Layer 10 of a small transformer language model trained on English Wikipedia (16 layers, counted from 0, width 128). Numbers have three digits each and are written without spaces.
A neuron's activation on a vector x is GELU(gate . x) times (in . x), where the dot is the dot product.

Input weights of the MLP neurons that the questions are about. A number n stands for (n - 500) times 0.0014.
n26 gate: 500667706553518557258500513536409698401451360552617426583496736438599057543545750460224614597417504799634362712250620446612504411351580313855442413556504711539582373647293401325611806513372392350808535452429482557593543572774416425491580265545358433809296393509344635470421861280382521677210478733453447645523662518582354728263557478630549544544446343434730380424737595552430482303622
n206 gate: 472520512569381520574476549479747545559394488677416452767638649451441577321621871646443303312292504299397336651439464496570339356492508532463582280282652841568552609381678654331418690628419392545658541226435415561320272637380553283530406424612219521212676492508432525272553623472682606512548304135476623500395395421424610553217455476520447395782691483496569426656443563544516611411460
n248 gate: 634624500318355480266476504222551471472615337545262500664444581434488642500551778623553441310472427712438642734611644895659500571623438516314550573816378472589371504413676416270629768408644487168537479729656627643620662546796335500573405541265422379484405446517536517549393434565504313566460496525564388389568410257547434525328324381670554598378550559312348426321737707383480554778683
n273 gate: 475667313660428712841435852504677412488907565591578467571336620336443477385500412685496184407554550288716619496642471461761537207613466347268390517463620467662182646534513160504318611406609358437567655292500433496424541753450529635526736384590534304697458322665257367318521390563487431412599471550369466609569429538500306613596709521616555446646521551354479732742533573455400623467508
n293 gate: 484606652553480480652473516435392363176395133348524143609555476504350527575757476419512413378428472807373332456363614351438612345786529304402345432618524583480579484590411484586447615479423554310335387737443420508728277438352488602458687719521687385532419426329627298524496647476544309403611404548645264609613356401731666693500367403735586427259570570359581577709516433401480496460208
n342 gate: 597420532686409356436454614921394363646528580193639402645504270508504645674581316508531277457605531468591624496316523612516371357610536500377743547512263454368535524648535634500826436556508464390747893559575641465666539375585358532590496240411508432512195301579504315361594381496340511725566516425458421296451527416398583430539559441326421535523464832645315579456430666496645584433496
n408 gate: 430535532425603476468722732660447354419492378668589692280227379559620372605630386615138565460422473688117472457311488577395504648488696637237288473596449519395450421624642450588664500500631653697579678367500551299357461597543658281360524742480603488496536404687697351663259333484390542662415519508377436516549453444521647355378197452597512559437484335520500417436559585461759260610383
n26 in: 374749768535447482527440566487436641332341308513539570715646775641638283634536710544430736398374618763603379807390543595644640286434853487642589400573596857753621496500535315424482734549451383500852359544526754504673530730666447327454620448338504379606362545455336712774407567149513351672176561654427496641614701563656442548491579571596447584531608280623513700487601623711439389364478
n206 in: 508376535418418377520391450492508775466434579500626512570587442535492370260380458434627188442423758582567429302566602500528527312400626232543469393436577526408797651268709477370449326453422548605365608373504673539391439548343321359472422236488418598446562673453428639374644535357388605768629519601696598608412577532778434400442558702699410558850377516569337207594747584564639359585492
n248 in: 391574634556466496245636220444421547301304459693358677564330567453409590596618259394559285491361479569685470513241744187431542496394758302406298660579534355634408492504356512297496223275653543398564385416674686737474425500601406384615543521557769750368449513521429430320534427610695821564546550368649551670372521426615372729436475274437616670310253388542419419595102482749432423437424
n273 in: 551575364400700149596349685360455431513388521534559658552487620249648442500385869431625589478730226365487618711470492434904667387461566734717662534550743420538695741321526597583430641544682584633362638406543324676700479288517418213684704577588717439776622710709635557381573470367333542712445547504412487349299496114554669418418595448568648556427548417354426578688397313538543430483385
n293 in: 333500524460694520602656448252703600633564442583366412456339424532724729701719444649432256444552759463472610492588520397455544333480659826723467623394266386456338376728620582484451406422343504528384223500383360460278318566508718326337242762484678484721557459391319319405428419464488616669559583761277682384695484316429468580624364464239537440476668516612436504500464492555556577676488
n342 in: 461595484504358329544500504543504504534774617311600318527546461473343566550476519469231460461481349330437639427367599576365473544640500593547635546470326538280423344540461675508627317568339644258566590539523395773461531480357469587704343635328359563680276421571527520531308405492438602637588654453382291590342419496427355430531301527288591562613444942609010366512551343668690239496558
n408 in: 606628233476468421476446564512479568387612635571437445738496445576317576661607651664722463552335393569508351703325465508707445520484520677367682441391208765453618810274416663484609594390500557357357671429736460456460417451654424163425167453427416371648428492399637337641504371575595627528598795568415717655488773325707592464488401576630730440306484524524512396476389607375663686548480

Each question shows a token from some text and the vector x that enters the MLP there. A number n stands for (n - 500) times 0.0076.

" ": 544491464597443541394622431478476513642560475497521572437506536423337096503541462570572557500650415491432407350464394574368544586476522377694556326460391415627430478506383613401440701587533625677538419556589440465652540605484413512456440697479712365371483550640293366601390410617605689630419430438394606409522718495615592656378414612415487283413654451453491478410648373522621685622559
Which three neurons fire most, strongest first? n408, n26, n206

" the": 586258428468455476310530512505452499527540452455312551496659542430476284545532571466551403484599660526478569316526364448449438612458530421526547450402358416505523387490370639336487679488529706628516549646512625455678498565497455574418527505421635337569453632583420360486527489494447793532470504263425512385380554476936530486494515511523348586450641571430451432435550475464581625521543
Which neuron fires most, and how strongly? n248, at about 0.3

" for": 636509538468365466372511548557454463520596376460535441487818566474388289576512582532506487517701576525462578416551545484295443626560408507582568443441503531680403361491430632454328642510595680494603538532404527517644510578480530569386436573561693324495548499836464364569411371678499758545386495395440582464480670657810456576314462376426572528509574616350347516535621459546742628501589
Which neuron lights up most? n342

"cul": 515316568593387749502583395462410399580611421430520357387760627262436419340646369421400531633619655637368590423657545408436645421445362400625417428464282227426402348536341591455237787420456748447481448524426500470428490508624349571354309518477696401387486790529324357683363440447720711568473494510354527554672696394544360457532366430412367472542529547680457439684506484538585646643618
Which neuron fires most, and how strongly? n293, at about 2.8

" College": 361553376522544736463645416539325475423569486397415483488593524399387247557656574676301335588679519487453573513491402521261385489281443346551509526353440392459526346579373709356429681447648799528594529470485557407489370500433460688591457588403608400479385663491503349502389499695568629732468596453329474603420753576673573380318508513353619601545675623611513402482611439431636515455710
Which neuron lights up most? n342

"ed": 524518319336418696475590432447416545489557646416702349434719406524270271604380510620435439570607492664550401318546448508415563756604493415635456448506448428537424364541344522559362700386582771601495503611346533482650427569553495528382493616633639578481526715508568449421505401653538579593528383689292465474646574299692585566266425667436317364542707559546402449728380337405577604424656
Which neuron fires most, and how strongly? n293, at about 2.8

"me": 642385467409437611366639410554445477277577539519448445441713564433438261591546593572318435453641542412486536390598314405210582564550458469728582525161365471577394469333411681514321580479579663555506698429535463382645478690390554663583509468405746595521340762418311373356279492433661710578459612615514547619427683519668612470260481538376473453489537611492523515454647509436518438492681
Which neuron fires most, and how strongly? n273, at about 0.18

"\n": 490439462484373529279500422459491495504465415602360422546700461475482166516527447501539379401592491493566524297492571637230637483380447278717597478389357321600575649416465486441492690406543608623594550621550418392484459525592432468513534621366662295413492526545456540397386435655606673524336497444287423289426571539744441713492480426370522573447649655470451516426499403557753381517502
Which three neurons fire most, strongest first? n248, n342, n26

" in": 492645501455409630284496458529503485576585282415479485550670642415441386560550564450450337472665537482393506481470477470303444517532534496493506299480422423682268305412350672387407692507627589441565554584517440454559572568541513489405518536437770501516498547883423353546408436538422808508481505374431511392348686549827470609413466483474523562457662592469438604497536462543692685402654
Which three neurons fire most, strongest first? n248, n342, n26

"ic": 538384465362297737325583376374364464654506432438469294225644475343341412491516538474340504306924587523423378554482343485433519588558449414669610363450463464348630509321114552662319661362505612620631430656395752530605386604623531495367532536486744563519485615572448402447363395531509534674590497499324842400559525406462501284300575528461591502637576515315543409496622347400399533322546
Which neuron lights up most? n248

"ine": 472542575526463571398539506453450458424454423499484508382679619435644417484674572693364324537793513407460552481569292495470537502340429442861535395239250434345410451323393796542301732437583743512610620328405576405380399532426485481597464647584712441430531738684452246588415370591601757758465402362386474547544651568551508444215528612291457638526461502595694558561439381379472496440601
Which neuron fires most, and how strongly? n408, at about 0.54

"y": 502455379424381613159715444444374269333623408437487461427658515512286314456426635538450428346554639478495461392634333427390435525567421409633642458206399446347518544314500709564423547463635652423546723535451363371670537514524601653463543499437768579467648654519385538531442501550304631642421469605489493444407659416773484474472446616361429476476708534613528693566546423447544474321666
Which three neurons fire most, strongest first? n342, n248, n293

"s": 575478410502538547393467406442407474494604601487540574476686587325470245469699656481478485508700474579432604365507155456437681500490374478720424566323442412553374624472336684560419705485670715563552688449425547483520489453450376520562443499515747336437377607637545270443391400512489729519489539442484541398417540502784554517389511529455479521516577498606448642586455288297644517346563
Which neuron fires most, and how strongly? n273, at about 1.2

"co": 532422408483312769198554399384385452592581312354562553488654490231473367536532645609440427391447604528308589465568523481336492597454574448641426596441333290392325440347438571464464750305561606404532459565487466345662471626533430364511339795536861465429548690546468407481364350418715511409505220689444594550434674478612414619642474436633313611325533519622473622520485267488526461654781
Which neuron fires most, and how strongly? n248, at about 9

" Li": 583365558492337489429564482653387375621587414423475456484556463377415068446480474422506311562644564430461494279443542473326524370421602487571606381324552306569471596531369572457353664565608693496337626501466334616549563554612518586454500638514744271437463565574326390435468553539562477493435470465407537526445717451615506634501425460383372485495646555417548613661443374554626443563536
Which neuron fires most, and how strongly? n273, at about 3.4

"ish": 455407374527486665398655334392513419603664435579593488234682651333528388459688551600611405447792647528514459379591478436511432644470606310730730403353333434688471524438384695427397668433572646321522433533432525540348397708549310423315418514482698233605336709710441415456296507688480696492458503527468672458487689568714467514430463652371569484470587500634441619664636416543561560480511
Which neuron lights up most? n26

" 15": 454480520388354526402520390619306513603680384420402523469666650567378326529705600524385335451771461388492455380475471440280543487362551461663514426382301518470427433364318656394329783546484625439538459514323512306645505438612435486466480622307612299449526684418387415516388262520507595618560566375507699445316534447773566518469409482313392505385548646508417531345451407310635400437604
Which neuron fires most, and how strongly? n342, at about 4.5

" M": 417514545421343499542670358570263413423806333589479403363538451438368254525633507525478253471808582395435410493439451581295473464557492499551509301238352383505438453656412500481454727458579741479580528494489387390633504579631463462479552503438686507407484724440400392634330398643436635664492402517251624527383589451565581356412522492501430394426679553432595685528313346508715777543655
Which neuron lights up most? n408